Layer 4 of a small transformer language model trained on English Wikipedia (9 layers, counted from 0, width 128).
Take only the direct path to the model's output, skipping the later layers: a vector added to the residual stream pushes a token's score in proportion to its dot product with that token's output vector.

Output vectors of the tokens that the questions are about. A number n stands for (n - 500) times 0.0069.
" Part": 513,498,544,476,495,451,505,499,506,472,599,470,517,475,474,454,506,418,548,449,496,474,481,447,515,537,657,564,427,521,509,501,487,494,490,453,549,495,516,555,420,570,557,469,488,527,381,569,543,456,426,496,480,451,527,562,503,464,506,544,457,506,462,442,443,487,473,474,544,494,430,538,514,458,463,530,479,545,485,533,461,567,459,534,510,491,355,554,488,518,475,459,530,469,417,506,509,561,520,512,511,590,510,411,503,501,520,521,614,543,522,467,471,472,544,551,492,489,473,418,469,653,509,512,521,569,514,501
"{": 537,566,509,630,574,493,598,392,370,369,637,474,513,470,468,322,581,257,533,474,524,551,507,370,557,547,562,685,245,529,541,439,488,452,505,449,521,445,521,513,431,580,519,540,485,570,296,500,673,442,552,667,394,445,397,529,381,505,585,634,367,564,610,469,125,508,489,566,612,458,307,964,532,516,429,607,330,471,363,553,650,592,440,414,657,490,427,648,545,389,450,463,414,649,391,601,446,643,518,691,564,496,466,414,496,533,532,560,812,590,544,295,549,532,308,543,287,388,448,298,472,551,484,563,618,455,657,340
"_": 545,495,573,492,522,460,479,486,455,513,523,462,494,554,427,492,509,365,504,488,557,528,444,393,498,525,544,517,501,575,443,527,465,457,537,485,476,440,504,473,449,551,376,493,561,549,458,537,643,507,452,528,478,493,489,520,467,522,508,532,507,498,549,502,420,533,404,470,507,536,509,583,460,572,529,513,433,547,493,471,460,443,491,485,435,529,489,533,491,437,495,446,440,488,484,544,465,485,490,584,511,561,569,501,500,624,479,589,599,482,468,511,529,539,583,523,463,414,477,432,391,597,463,525,573,563,518,427
"ally": 588,471,539,501,507,525,435,563,442,390,605,549,541,495,454,396,654,399,441,528,509,464,513,546,525,601,377,645,479,531,511,427,513,482,495,413,542,451,463,475,458,637,432,493,489,512,536,566,452,525,523,481,628,520,524,402,399,310,555,495,516,511,492,615,384,569,520,387,496,550,493,616,496,497,490,528,359,482,475,512,539,446,508,518,542,506,458,647,586,512,558,575,506,534,440,497,481,403,546,521,479,539,534,469,436,498,474,607,527,401,566,460,541,577,413,509,399,390,451,473,460,511,463,595,568,463,515,452
";": 537,567,509,631,572,494,599,389,374,369,634,474,513,470,471,317,584,257,533,474,524,551,510,370,555,547,562,685,245,530,538,439,488,452,502,452,519,442,522,516,428,577,519,543,485,568,296,500,670,442,552,667,394,445,397,530,381,505,583,632,364,564,610,469,129,506,489,566,610,460,307,974,532,516,429,610,330,469,363,553,650,589,437,414,657,490,427,649,545,389,450,463,414,649,391,601,446,646,519,692,561,496,466,414,496,533,530,560,817,590,547,295,549,533,307,543,287,388,448,298,472,548,487,561,619,455,656,340
" Count": 462,509,533,512,558,411,469,553,554,438,538,459,483,434,461,452,598,454,474,510,397,525,407,445,466,452,587,583,475,606,447,583,546,534,485,515,472,630,405,627,502,441,560,573,384,431,444,537,581,412,457,550,453,447,505,476,503,479,543,482,418,491,545,467,402,570,554,384,549,545,446,540,512,494,464,472,447,540,485,487,488,599,490,544,554,436,476,524,558,602,512,473,450,507,498,514,482,548,485,552,471,565,542,486,489,536,569,527,538,559,502,522,465,488,464,498,462,423,507,423,419,499,503,463,629,501,519,517
"?": 539,566,511,630,574,493,598,391,373,368,637,474,516,470,468,321,583,256,536,473,524,553,510,370,557,547,568,685,244,529,538,439,487,451,502,449,521,441,521,515,431,579,519,542,485,570,295,500,673,438,554,667,393,445,396,529,381,508,585,634,363,564,609,469,123,508,489,566,612,460,306,969,532,518,428,610,324,468,362,553,650,591,437,414,657,490,427,648,545,389,449,465,413,649,391,601,449,646,518,691,563,496,465,413,495,533,532,563,816,590,546,298,549,532,310,542,286,383,447,297,472,547,484,563,616,458,657,339
"aced": 567,596,431,517,522,406,539,508,475,460,543,451,492,512,478,371,610,436,474,546,537,469,507,502,498,505,528,510,439,524,442,433,640,492,432,466,552,552,522,468,561,517,520,621,574,547,544,550,487,471,530,541,442,493,467,485,387,431,447,488,459,529,481,479,389,564,517,478,501,442,523,533,508,646,560,525,528,545,515,473,571,532,514,466,457,497,465,486,576,437,496,526,444,573,411,535,443,530,573,606,428,554,348,523,508,592,582,449,539,526,472,385,440,544,522,578,484,413,336,480,429,526,422,559,530,464,536,445
" Championship": 493,516,504,557,458,354,376,516,586,388,470,444,472,449,565,457,558,437,499,562,455,525,538,446,545,509,585,472,404,539,466,453,505,446,526,493,480,386,463,541,431,560,564,512,438,506,382,460,553,519,471,493,435,506,465,391,460,517,555,554,534,502,592,482,378,525,518,497,615,468,447,611,529,516,440,519,437,452,477,519,546,519,466,566,561,517,462,543,572,592,419,503,434,508,488,507,512,614,467,607,434,510,521,477,573,607,542,476,568,587,595,451,560,552,591,555,420,535,482,406,446,492,506,427,531,515,513,461

Output weights of attention head 3. The head adds the sum of these rows, row i times number i of z. A number n stands for (n - 500) times 0.0006.
o0: 445,691,256,547,188,347,375,668,385,419,528,613,484,323,492,586,512,444,429,385,410,679,383,416,454,603,387,632,412,545,506,507,511,359,410,446,665,664,432,442,836,277,366,368,642,734,571,350,813,549,340,607,551,434,642,488,450,613,419,408,356,480,362,525,416,349,586,326,391,517,328,564,698,483,433,522,546,548,506,854,417,558,434,554,563,691,488,455,362,431,549,627,496,540,418,515,456,401,588,210,377,584,325,502,400,569,654,635,429,594,650,731,358,549,586,606,417,478,556,559,584,626,654,597,638,483,466,432
o1: 546,682,464,476,484,358,616,620,390,648,336,296,569,397,504,632,337,490,491,530,697,491,478,546,490,665,345,652,609,672,533,279,423,630,757,735,213,310,557,443,280,503,309,493,424,575,345,395,379,459,708,571,591,648,483,387,524,545,413,271,436,617,755,519,705,437,665,564,418,611,247,557,566,504,409,393,403,432,539,697,369,650,472,427,618,595,396,455,332,690,411,563,513,346,249,609,516,484,523,560,556,550,517,502,767,573,384,298,243,203,263,495,576,489,639,616,469,564,629,576,453,557,361,651,372,754,384,602
o2: 582,257,374,297,597,557,508,593,672,350,566,524,256,530,358,445,524,531,652,725,547,430,402,395,509,681,514,234,504,565,636,420,433,584,451,433,584,323,570,466,315,504,867,648,387,471,722,684,244,503,487,383,512,772,436,542,618,449,446,404,551,622,672,288,322,353,409,560,376,696,500,434,400,731,534,653,343,269,513,463,477,883,603,463,828,576,716,280,478,483,584,375,475,530,789,434,776,466,525,643,507,543,529,275,450,450,138,606,562,535,434,554,385,483,343,442,351,829,391,610,348,570,461,268,431,416,697,385
o3: 420,366,436,409,538,504,375,473,513,633,527,666,127,297,900,571,367,519,596,442,446,507,284,500,572,568,331,766,605,671,496,496,531,610,690,424,581,374,370,566,441,614,431,500,394,471,541,629,394,700,439,584,412,621,436,585,552,432,617,495,722,512,554,352,293,615,365,601,423,455,556,435,441,782,482,588,605,592,398,561,482,475,506,133,611,526,523,672,715,202,221,814,608,536,647,451,362,429,518,578,674,400,355,403,594,283,567,333,540,540,340,373,384,723,364,578,426,515,573,534,543,572,452,396,492,307,540,482
o4: 317,539,307,384,540,589,497,589,579,396,524,530,615,556,469,579,560,354,563,500,524,526,396,537,419,475,607,298,596,543,670,586,285,641,682,582,476,433,409,429,381,500,561,143,305,527,844,566,676,566,501,594,335,479,292,561,543,432,361,772,438,645,529,470,669,390,316,601,487,425,539,423,338,533,165,725,409,476,766,364,429,455,429,494,566,429,494,514,250,643,564,436,470,528,405,206,737,462,526,558,526,579,701,625,360,541,491,571,330,487,517,518,462,498,405,699,554,585,611,477,530,312,543,509,768,357,647,440
o5: 414,390,420,333,528,556,612,620,549,627,956,423,751,518,432,541,674,364,601,459,523,383,583,454,624,502,691,630,526,225,570,610,450,473,277,290,697,635,525,673,140,648,465,778,332,409,726,606,419,822,514,457,718,674,477,390,428,562,523,414,576,552,483,733,350,377,458,390,612,401,578,223,514,483,500,519,371,432,419,529,362,369,480,420,521,614,647,331,417,382,702,254,603,458,490,585,500,358,519,559,547,552,497,411,715,375,445,189,330,501,431,316,477,606,543,492,515,564,690,606,547,473,600,411,271,542,316,310
o6: 416,740,348,790,472,514,421,496,531,474,362,499,533,456,556,397,335,530,456,400,649,481,433,491,672,333,415,737,417,687,607,565,525,654,495,527,497,590,375,366,483,441,701,695,678,455,660,316,464,463,644,548,373,406,381,531,396,631,339,529,412,525,643,333,432,561,644,635,523,272,562,431,723,703,635,559,505,303,514,384,530,393,530,440,716,326,455,566,348,418,606,477,581,555,713,538,373,493,526,474,454,540,240,532,810,630,560,370,516,415,646,735,396,569,460,326,370,444,488,570,318,520,394,379,506,358,400,362
o7: 491,576,611,499,575,527,571,397,601,508,716,360,478,486,587,411,528,714,513,492,357,566,505,273,848,476,556,320,483,605,616,415,528,658,466,684,697,424,546,753,379,396,399,631,724,658,694,517,651,523,487,414,481,563,385,342,598,715,539,545,478,200,485,543,390,370,703,326,693,546,719,485,227,487,252,645,734,578,658,442,288,557,463,496,544,350,480,501,353,576,393,566,274,450,452,364,694,443,262,651,273,342,664,541,610,503,682,684,322,296,542,459,330,512,415,348,336,400,358,662,423,284,449,452,474,426,459,456
o8: 370,495,753,498,677,506,347,325,556,607,421,390,520,325,420,647,559,445,493,529,461,445,550,368,470,492,290,481,503,612,500,413,330,566,369,465,555,609,563,367,492,421,616,589,507,310,699,400,449,518,573,394,482,614,510,563,264,509,282,433,627,589,571,610,527,659,672,312,614,584,459,433,595,539,425,287,552,504,565,516,327,461,517,283,504,743,654,423,582,617,583,615,391,538,376,786,660,481,171,516,597,637,737,417,357,512,503,494,562,529,364,295,357,459,776,550,725,296,517,332,380,693,724,568,535,461,436,423
o9: 662,508,417,548,671,645,590,585,434,479,552,717,400,401,539,649,533,400,503,362,517,641,425,609,570,659,364,509,459,765,501,313,495,541,525,220,771,548,551,629,713,629,410,486,332,653,386,293,524,690,651,858,608,468,666,530,486,494,458,459,341,286,614,533,476,391,413,521,404,199,359,463,551,312,370,456,525,377,655,613,615,118,332,457,686,684,629,347,402,397,605,417,455,644,389,330,401,620,434,526,670,373,571,576,554,526,426,555,383,360,358,396,797,464,419,467,589,376,487,460,632,494,640,431,498,319,562,221
o10: 640,377,582,199,279,535,472,519,518,367,466,632,631,474,144,501,513,437,364,463,556,597,474,717,413,406,559,819,603,685,374,434,443,419,452,537,583,411,449,582,581,393,564,625,588,545,486,520,559,490,609,319,367,550,422,666,480,728,456,437,457,486,591,603,415,766,528,321,345,392,409,349,402,663,575,668,696,704,583,301,390,541,460,646,593,555,353,341,352,281,492,542,557,401,525,626,492,491,459,396,466,357,606,787,380,409,511,596,811,396,592,690,170,482,709,574,306,496,519,373,542,512,496,496,619,490,591,285
o11: 371,250,275,553,432,589,531,448,482,528,250,403,467,534,615,514,749,564,568,409,661,651,547,667,477,630,570,373,574,721,315,358,376,612,480,523,293,641,551,604,274,548,400,400,370,614,104,632,396,486,608,579,439,330,644,637,525,415,493,631,632,599,318,549,558,487,407,419,560,444,573,582,604,788,597,406,541,357,528,489,512,348,486,735,772,441,574,734,564,373,586,348,478,514,511,475,496,446,387,547,179,765,651,345,708,442,569,573,442,394,551,548,541,507,809,293,598,166,411,564,394,551,417,225,539,510,281,546
o12: 801,522,691,472,795,547,351,304,182,396,394,715,346,458,442,604,612,485,510,726,416,527,749,584,530,455,649,703,824,420,297,457,343,588,656,471,573,370,449,305,409,551,592,655,593,626,570,604,567,445,663,562,634,523,411,440,628,641,382,414,662,367,329,486,561,529,460,354,428,604,224,249,560,583,561,508,371,458,477,833,556,433,404,259,685,413,549,649,327,341,324,750,542,470,548,619,297,455,639,471,596,361,502,448,576,584,435,557,329,359,401,647,369,427,427,129,531,624,764,552,631,324,440,308,513,532,452,195
o13: 578,446,550,270,623,584,651,578,379,759,376,588,317,446,493,414,364,520,704,590,612,301,501,569,449,471,423,701,774,522,464,510,422,434,505,449,550,557,493,427,623,479,830,498,423,484,272,410,544,195,411,567,427,440,540,407,476,502,402,491,415,599,317,537,468,592,591,539,315,466,476,546,617,499,534,522,444,745,553,483,625,361,670,593,523,323,582,483,617,526,395,565,343,583,396,416,734,401,347,439,643,337,330,693,724,435,646,466,139,507,407,520,366,587,694,564,607,647,190,522,429,532,650,570,420,495,537,475
o14: 677,493,738,493,385,348,428,486,307,575,596,412,518,549,492,372,509,458,585,453,423,506,581,731,521,545,403,513,556,463,485,649,481,594,464,366,475,486,509,543,355,574,507,748,497,775,432,224,680,612,614,462,691,516,684,496,471,327,467,535,369,664,320,356,530,355,185,430,511,721,582,513,582,681,563,521,516,443,405,575,538,380,590,633,808,217,453,444,591,600,288,421,318,320,276,682,629,414,318,483,488,456,318,668,636,371,674,325,291,668,775,681,534,428,752,279,319,616,401,262,621,379,523,675,563,440,291,508
o15: 672,451,440,421,596,566,706,535,723,413,267,364,628,686,517,600,787,474,382,485,412,467,653,561,392,587,393,489,415,420,524,554,446,347,698,414,447,290,377,686,612,355,496,454,469,337,366,451,605,461,389,527,483,719,541,343,333,317,625,551,660,320,516,750,578,435,548,627,394,517,548,576,352,639,536,434,459,514,225,379,340,363,373,530,656,450,694,366,327,703,348,357,365,460,641,550,559,713,530,648,665,622,685,590,657,448,432,712,605,484,364,599,613,535,636,336,489,736,401,474,412,319,310,265,399,410,363,746
o16: 322,412,454,419,242,583,723,359,481,524,175,479,295,803,505,285,656,301,611,470,438,519,673,424,630,517,196,595,398,324,519,541,532,469,541,646,570,437,608,463,747,393,527,508,565,472,612,466,658,503,498,540,725,415,446,549,358,416,555,536,473,418,473,505,724,411,734,767,412,266,390,364,449,457,350,607,372,608,469,471,579,574,324,434,553,692,274,471,637,691,549,549,548,436,386,511,732,712,684,454,265,444,459,529,277,525,551,586,527,576,309,594,748,261,342,742,328,681,556,502,526,430,580,555,335,580,569,502
o17: 705,561,837,593,408,416,670,626,717,233,444,356,451,514,257,448,454,650,602,545,634,276,442,350,491,522,358,381,495,571,520,304,719,379,417,547,510,377,402,380,488,645,466,602,633,592,506,593,418,635,410,312,595,644,391,531,439,422,442,447,366,450,653,466,485,550,121,348,651,294,552,481,515,562,605,323,665,362,797,543,492,275,490,490,474,435,445,640,278,480,405,490,22,519,407,350,564,399,582,538,971,634,519,657,339,452,310,751,635,657,606,532,689,457,488,494,508,826,666,580,280,475,376,385,501,590,718,514
o18: 460,474,436,739,718,740,533,590,526,570,470,325,425,504,623,732,316,444,583,419,570,526,791,300,405,574,771,618,585,482,610,691,648,637,525,522,697,573,459,469,615,596,694,334,307,446,267,662,856,370,516,455,171,434,556,690,796,624,502,584,406,391,495,337,436,267,564,557,466,315,289,545,689,432,259,505,339,383,291,549,507,583,469,533,424,374,485,391,405,477,435,445,504,115,510,217,305,636,391,596,405,578,522,478,477,424,494,455,528,544,715,581,307,391,534,703,653,676,549,334,259,616,542,243,299,580,730,522
o19: 599,403,371,600,657,326,640,443,591,420,419,603,632,497,629,349,184,530,569,164,209,751,436,703,610,457,522,625,615,539,482,275,604,537,587,563,435,786,580,668,466,593,427,315,268,227,526,587,408,710,591,171,486,546,475,482,462,553,350,520,468,484,471,332,248,394,564,693,511,568,705,617,506,734,411,409,483,701,446,370,372,744,518,519,393,530,597,474,429,431,533,470,616,587,528,523,592,610,281,296,340,467,494,541,694,562,622,755,502,463,419,183,372,612,516,393,465,465,408,589,602,432,508,558,472,452,560,625
o20: 647,450,311,392,529,717,452,352,520,727,519,526,461,472,675,588,616,710,536,499,506,357,732,402,531,583,414,510,675,536,508,601,560,485,619,777,483,536,449,550,443,432,561,452,553,341,292,243,494,526,661,320,258,469,316,704,283,551,841,625,439,455,327,508,396,338,621,499,532,589,625,573,571,421,577,353,569,387,703,654,796,496,475,215,258,325,540,445,592,628,342,536,512,384,521,606,422,548,496,367,456,453,594,584,326,304,462,653,436,421,190,515,381,527,583,359,506,390,449,640,397,599,443,532,730,590,641,351
o21: 456,471,447,533,729,442,454,539,673,665,423,674,603,375,306,411,629,775,232,584,211,700,651,658,382,504,657,335,572,312,390,497,367,490,549,396,528,589,373,471,374,387,582,507,384,585,530,489,478,346,615,624,613,551,459,364,505,586,599,450,598,572,464,522,611,621,597,561,332,254,289,195,560,319,378,545,395,199,599,264,222,385,602,498,504,472,467,492,492,619,541,710,612,539,553,479,351,403,477,460,501,580,550,534,646,501,386,512,693,513,590,593,588,637,599,395,542,308,839,680,634,470,446,581,506,364,542,462
o22: 622,421,518,643,390,492,482,363,461,387,434,662,274,237,437,825,349,816,630,672,595,356,366,553,638,357,400,256,517,663,820,325,747,498,363,306,504,333,659,347,575,648,543,469,711,651,515,433,456,222,520,674,552,456,442,628,280,537,292,353,448,489,552,386,545,598,641,468,472,410,677,632,517,421,491,552,334,658,590,578,625,595,438,457,569,540,509,583,473,486,426,385,400,740,494,388,513,594,510,345,608,514,380,383,589,479,402,444,401,594,522,442,414,372,459,430,383,571,600,409,572,569,400,591,575,627,607,537
o23: 571,613,394,459,558,539,292,439,408,831,512,407,705,575,566,532,464,520,668,536,442,515,367,387,630,445,436,632,331,604,544,561,641,473,507,471,451,528,397,365,640,376,618,479,451,526,510,504,655,471,399,414,601,492,417,496,556,712,474,497,699,594,562,561,477,396,544,570,555,382,454,422,450,710,341,681,109,393,613,494,725,465,679,365,36,414,389,464,370,559,557,371,747,629,628,539,602,360,441,823,347,409,278,649,462,502,587,444,593,590,605,765,577,412,446,382,490,443,474,623,310,695,287,516,286,213,303,460
o24: 492,627,242,458,436,533,480,334,642,703,572,438,270,376,457,601,505,338,584,298,513,519,484,421,584,670,456,628,322,690,518,425,905,313,334,631,417,504,571,502,441,528,542,448,589,392,520,478,424,392,519,529,487,394,529,514,520,345,486,441,487,540,369,682,463,392,713,306,389,433,240,392,656,844,564,398,310,481,492,605,703,674,511,370,670,676,469,483,626,611,532,585,445,322,542,401,408,533,630,466,399,415,533,567,415,645,615,542,546,513,299,538,417,394,431,766,447,654,551,581,395,414,306,575,576,532,641,515
o25: 373,538,477,744,647,604,556,374,455,387,514,428,479,307,471,219,476,361,574,628,458,451,571,752,606,655,734,527,385,551,581,576,454,292,355,225,602,575,617,563,815,598,411,677,592,509,286,560,613,600,456,470,473,395,570,397,436,641,394,455,438,233,422,362,536,433,505,661,629,673,583,467,566,349,298,543,410,522,512,510,764,606,525,612,518,644,413,279,551,504,510,577,394,608,587,420,334,432,392,107,691,639,564,204,454,584,609,379,279,412,487,608,479,634,492,482,459,679,608,440,473,521,487,266,420,771,311,621
o26: 449,406,260,467,677,438,438,283,526,505,484,415,502,537,542,429,470,557,671,394,443,587,433,585,433,621,361,581,769,430,648,574,683,314,739,851,604,225,580,383,633,778,623,667,381,530,667,601,604,361,468,582,460,510,629,413,545,376,396,355,311,577,328,344,573,494,470,636,303,445,567,442,604,274,649,445,436,498,680,422,848,496,669,580,656,319,438,433,269,359,489,407,633,489,523,705,550,603,360,443,357,567,423,574,404,316,545,393,473,524,508,385,423,546,524,476,472,472,516,511,659,373,369,421,455,527,509,620
o27: 550,569,636,372,509,354,558,414,392,274,138,270,570,398,498,282,783,658,677,334,311,727,412,451,744,243,555,482,463,616,385,837,242,588,485,486,505,313,698,549,495,483,355,644,503,390,420,498,593,428,392,442,727,535,462,520,426,526,467,602,662,557,553,579,447,478,640,689,522,440,563,608,593,579,378,556,424,548,623,628,519,516,711,395,541,420,516,679,449,367,340,465,647,331,432,426,640,616,594,619,520,321,443,449,412,609,461,303,445,461,265,593,540,496,584,310,354,484,447,647,486,360,590,488,564,589,417,789
o28: 367,588,538,460,574,261,408,472,443,349,399,646,522,323,633,919,416,647,531,453,418,589,297,421,372,515,393,319,685,602,455,583,648,522,626,399,385,498,417,589,527,504,413,566,394,583,659,509,349,309,313,478,431,339,302,572,405,373,526,736,758,444,450,571,559,620,761,556,262,592,752,517,554,425,606,615,484,545,447,534,681,306,570,492,557,409,537,428,622,535,660,457,507,446,544,529,318,395,475,512,515,579,537,683,431,787,612,585,501,553,560,404,648,655,423,503,338,330,482,644,351,433,482,394,464,126,523,496
o29: 387,500,422,583,569,713,564,565,449,562,293,475,587,601,727,556,670,457,650,392,404,506,488,512,598,386,322,519,254,446,430,273,779,477,334,369,340,498,576,521,452,438,434,527,522,696,295,503,733,453,684,303,537,441,296,521,416,809,450,618,354,492,460,313,519,526,672,547,614,272,611,416,502,412,499,335,509,570,522,629,325,314,522,590,563,603,422,624,509,649,713,435,378,372,626,581,538,459,372,645,480,368,462,423,494,596,755,422,495,586,302,471,595,595,519,519,382,596,464,658,645,525,467,482,681,393,368,338
o30: 543,661,479,716,427,504,475,405,464,432,586,402,682,529,336,299,377,379,375,461,565,581,631,660,457,328,469,434,353,718,664,548,303,389,549,503,348,309,628,190,402,715,412,549,455,355,732,491,537,565,234,260,162,541,485,613,576,490,510,492,333,501,529,523,762,402,637,348,496,600,423,434,349,573,486,542,570,447,294,402,561,406,504,497,690,440,668,537,579,827,609,457,611,349,741,581,357,513,509,289,518,595,277,517,538,585,583,468,636,193,634,462,512,568,585,566,705,518,604,616,316,491,644,684,461,510,623,488
o31: 623,493,642,369,610,570,418,530,428,623,550,414,609,463,734,602,500,611,455,797,531,491,391,431,691,481,538,317,638,387,429,609,652,359,431,550,332,375,572,692,392,479,551,589,464,288,242,344,335,395,629,365,571,626,303,406,519,412,571,396,494,470,440,455,552,471,570,351,388,539,589,478,500,642,448,346,429,523,519,488,240,475,591,418,332,544,501,385,542,628,470,399,417,551,648,591,595,530,544,515,513,279,623,643,825,564,416,537,488,580,580,576,504,492,566,536,617,398,558,358,569,448,661,439,463,597,151,554

Each question shows a token from some text and the vector z that the head gathered there. A number n stands for (n - 500) times 0.0044.

"b": 487,699,477,574,367,526,454,512,459,608,459,622,478,367,461,456,202,703,547,474,456,405,544,436,485,405,538,426,551,340,359,451
Which of these tokens does it push up most? "_"

"y": 420,639,614,813,340,471,503,558,721,419,595,589,650,555,550,272,376,366,455,592,490,570,510,567,529,583,625,800,519,585,547,544
Which two tokens does it push up most, strongest first? "aced", " Count"

"os": 454,441,478,588,367,513,391,452,465,520,632,566,536,396,548,480,378,535,602,481,397,572,414,565,404,636,523,499,437,488,458,529
Which two tokens does it push up most, strongest first? " Part", "_"

"resent": 456,571,581,509,456,526,364,505,478,616,548,541,647,379,668,469,429,482,372,408,613,520,491,580,513,353,560,591,457,457,417,479
Pushed down most: " Count"

" the": 427,493,479,502,438,504,443,491,503,658,519,536,472,473,461,491,350,506,537,431,522,583,494,558,500,473,553,576,508,610,488,524
Pushed down most: "aced"

" ": 468,573,434,593,484,516,405,567,508,552,558,522,437,407,418,568,355,400,611,526,640,494,430,494,524,455,517,544,474,502,447,522
Pushed down most: "aced"

"ff": 662,592,376,355,393,310,572,669,488,447,730,385,502,553,584,284,271,636,385,504,807,380,707,641,656,428,744,447,428,695,549,484
Pushed down most: " Championship"

"1": 484,539,554,605,516,574,582,478,445,487,585,574,448,349,475,459,293,500,512,511,563,454,558,647,540,520,621,525,526,568,429,593
Which of these tokens does it push up most? "aced"

"ord": 646,604,338,375,386,286,553,636,470,403,717,364,572,546,607,298,263,728,311,523,813,374,748,578,626,438,761,402,423,694,541,475
Pushed down most: " Championship"

"\n": 523,530,477,562,488,480,484,616,580,529,503,561,471,365,482,515,420,490,478,541,472,546,499,464,487,514,434,640,517,556,437,488
Which three tokens does it push up most, strongest first? " Championship", " Count", "_"

" w": 480,520,357,548,461,451,425,441,561,532,513,486,394,409,448,554,394,416,491,461,599,524,430,654,541,488,411,606,517,575,466,584
Which two tokens does it push up most, strongest first? "_", " Count"

" a": 472,500,462,514,489,429,499,613,464,566,456,488,269,458,393,422,342,392,543,605,548,540,455,664,410,535,514,582,539,593,522,527
Which of these tokens does it push up most? " Count"

" this": 438,469,416,526,431,411,511,619,415,508,516,493,450,430,522,509,423,498,515,493,596,588,483,657,427,428,568,566,570,597,481,523
Which two tokens does it push up most, strongest first? " Championship", " Count"

";": 477,576,437,557,415,471,524,465,512,472,476,482,444,413,387,493,515,586,489,500,551,450,487,540,544,464,449,507,471,466,429,579
Pushed down most: " Count"

"x": 469,490,532,485,433,397,492,515,523,502,572,591,542,419,532,440,430,538,675,498,571,625,383,500,449,560,401,442,378,628,550,450
Which of these tokens does it push up most? " Part"

":": 429,616,415,555,417,481,397,542,442,501,490,504,468,380,465,483,434,420,561,530,510,555,407,562,538,484,548,551,453,570,556,588
Which of these tokens does it push up most? " Championship"

"amp": 475,540,727,386,506,453,210,509,629,436,437,493,482,437,268,498,491,440,710,492,401,623,440,512,572,579,686,398,395,540,383,411
Which three tokens does it push up most, strongest first? " Part", " Count", " Championship"

"ful": 480,461,473,680,475,459,455,460,528,480,471,585,553,490,632,435,412,587,577,403,531,484,491,552,500,364,639,559,407,495,399,421
Pushed down most: " Count"

"age": 453,317,507,717,554,310,565,641,484,399,670,551,512,285,484,570,376,500,460,581,511,526,454,492,456,203,520,462,647,512,576,482
Pushed down most: " Part"

"all": 486,472,448,608,511,426,354,587,426,587,540,451,516,257,470,582,399,520,354,439,594,545,563,407,501,393,506,637,621,485,404,552
Which two tokens does it push up most, strongest first? "ally", "_"

"end": 454,564,444,532,532,445,357,435,552,555,564,605,490,343,580,472,393,460,379,426,508,571,501,570,451,483,566,485,530,468,482,405
Which of these tokens does it push up most? "ally"

",": 473,553,435,556,426,482,453,535,481,455,501,514,403,435,482,458,397,428,563,501,662,596,419,614,505,500,568,483,516,531,419,583
Which of these tokens does it push up most? " Count"

" ex": 517,474,640,439,558,435,232,530,616,450,446,590,481,484,358,405,378,454,737,428,479,551,428,527,566,602,607,499,345,492,451,460
Which of these tokens does it push up most? " Part"

" of": 434,545,517,391,463,439,467,601,466,531,475,578,468,388,490,539,435,562,509,505,596,572,510,572,567,509,573,483,447,626,560,508
Which of these tokens does it push up most? " Championship"

"5": 502,566,473,552,546,509,487,582,477,506,537,482,440,402,432,498,355,433,491,563,616,486,505,565,486,534,619,585,496,597,499,589
Which of these tokens does it push up most? " Count"

"ing": 487,440,539,585,479,517,448,555,578,527,539,259,696,506,519,358,350,534,475,429,389,462,694,509,408,536,587,536,583,508,430,479
Pushed down most: " Championship"

"ric": 406,627,623,775,368,446,509,594,703,439,587,620,663,532,587,297,369,397,479,587,521,550,511,529,531,557,619,760,506,573,532,539
Which of these tokens does it push up most? "aced"

"ed": 529,492,420,536,394,566,533,424,531,670,556,533,541,365,519,431,384,496,614,425,594,580,511,582,587,448,486,561,533,528,517,422
Pushed down most: " Championship"

"in": 525,295,435,915,492,586,362,603,429,707,532,424,491,428,802,349,218,571,151,400,285,542,703,465,328,248,539,751,859,451,541,487
Which of these tokens does it push up most? "ally"

"up": 529,518,389,492,370,392,445,545,643,491,394,580,349,300,428,592,435,412,498,472,563,543,564,425,558,570,454,501,476,591,511,511
Which of these tokens does it push up most? " Championship"

"is": 492,375,465,579,442,513,474,610,524,540,574,485,483,403,482,457,323,501,423,563,517,528,488,484,405,491,527,485,450,587,404,443
Pushed down most: " Championship"

"als": 428,534,471,426,580,408,588,689,595,539,523,697,385,283,416,469,343,580,551,538,504,431,520,478,540,346,427,401,577,678,501,521
Which three tokens does it push up most, strongest first? "_", " Championship", " Count"

"ale": 304,391,610,654,557,396,398,636,515,476,429,648,404,357,424,489,257,541,543,653,475,519,593,459,409,521,568,483,753,569,408,552
Which three tokens does it push up most, strongest first? " Championship", " Count", "_"

"ite": 467,453,469,624,362,439,367,471,392,470,488,568,544,293,530,457,405,547,416,560,498,488,412,728,466,422,578,458,464,545,417,503
Pushed down most: " Count"

"le": 532,563,433,724,345,333,431,412,622,444,586,617,556,640,675,273,303,377,525,436,536,528,501,541,478,434,520,620,370,525,335,573
Which three tokens does it push up most, strongest first? "aced", " Part", " Count"

"k": 552,417,366,615,444,441,469,457,494,482,577,518,451,353,402,505,332,401,433,536,566,682,473,547,484,478,529,494,544,570,439,494
Pushed down most: " Part"

"p": 436,620,519,629,518,237,601,652,471,447,484,487,444,424,447,241,292,594,396,590,755,481,712,586,376,601,880,536,514,676,470,484
Which of these tokens does it push up most? "aced"

"i": 463,415,445,591,344,527,356,433,439,518,669,527,594,432,638,534,369,521,571,479,388,565,409,564,350,700,559,554,451,447,417,556
Which two tokens does it push up most, strongest first? " Part", "_"

"ce": 532,452,362,636,475,476,588,490,402,285,461,485,424,294,529,460,332,486,473,486,444,648,505,735,495,391,545,438,607,495,631,462
Which two tokens does it push up most, strongest first? "aced", " Count"

"es": 460,607,382,547,488,436,472,549,473,494,594,668,415,378,463,462,378,400,520,700,519,546,392,552,481,532,563,453,537,574,521,437
Which two tokens does it push up most, strongest first? " Count", "_"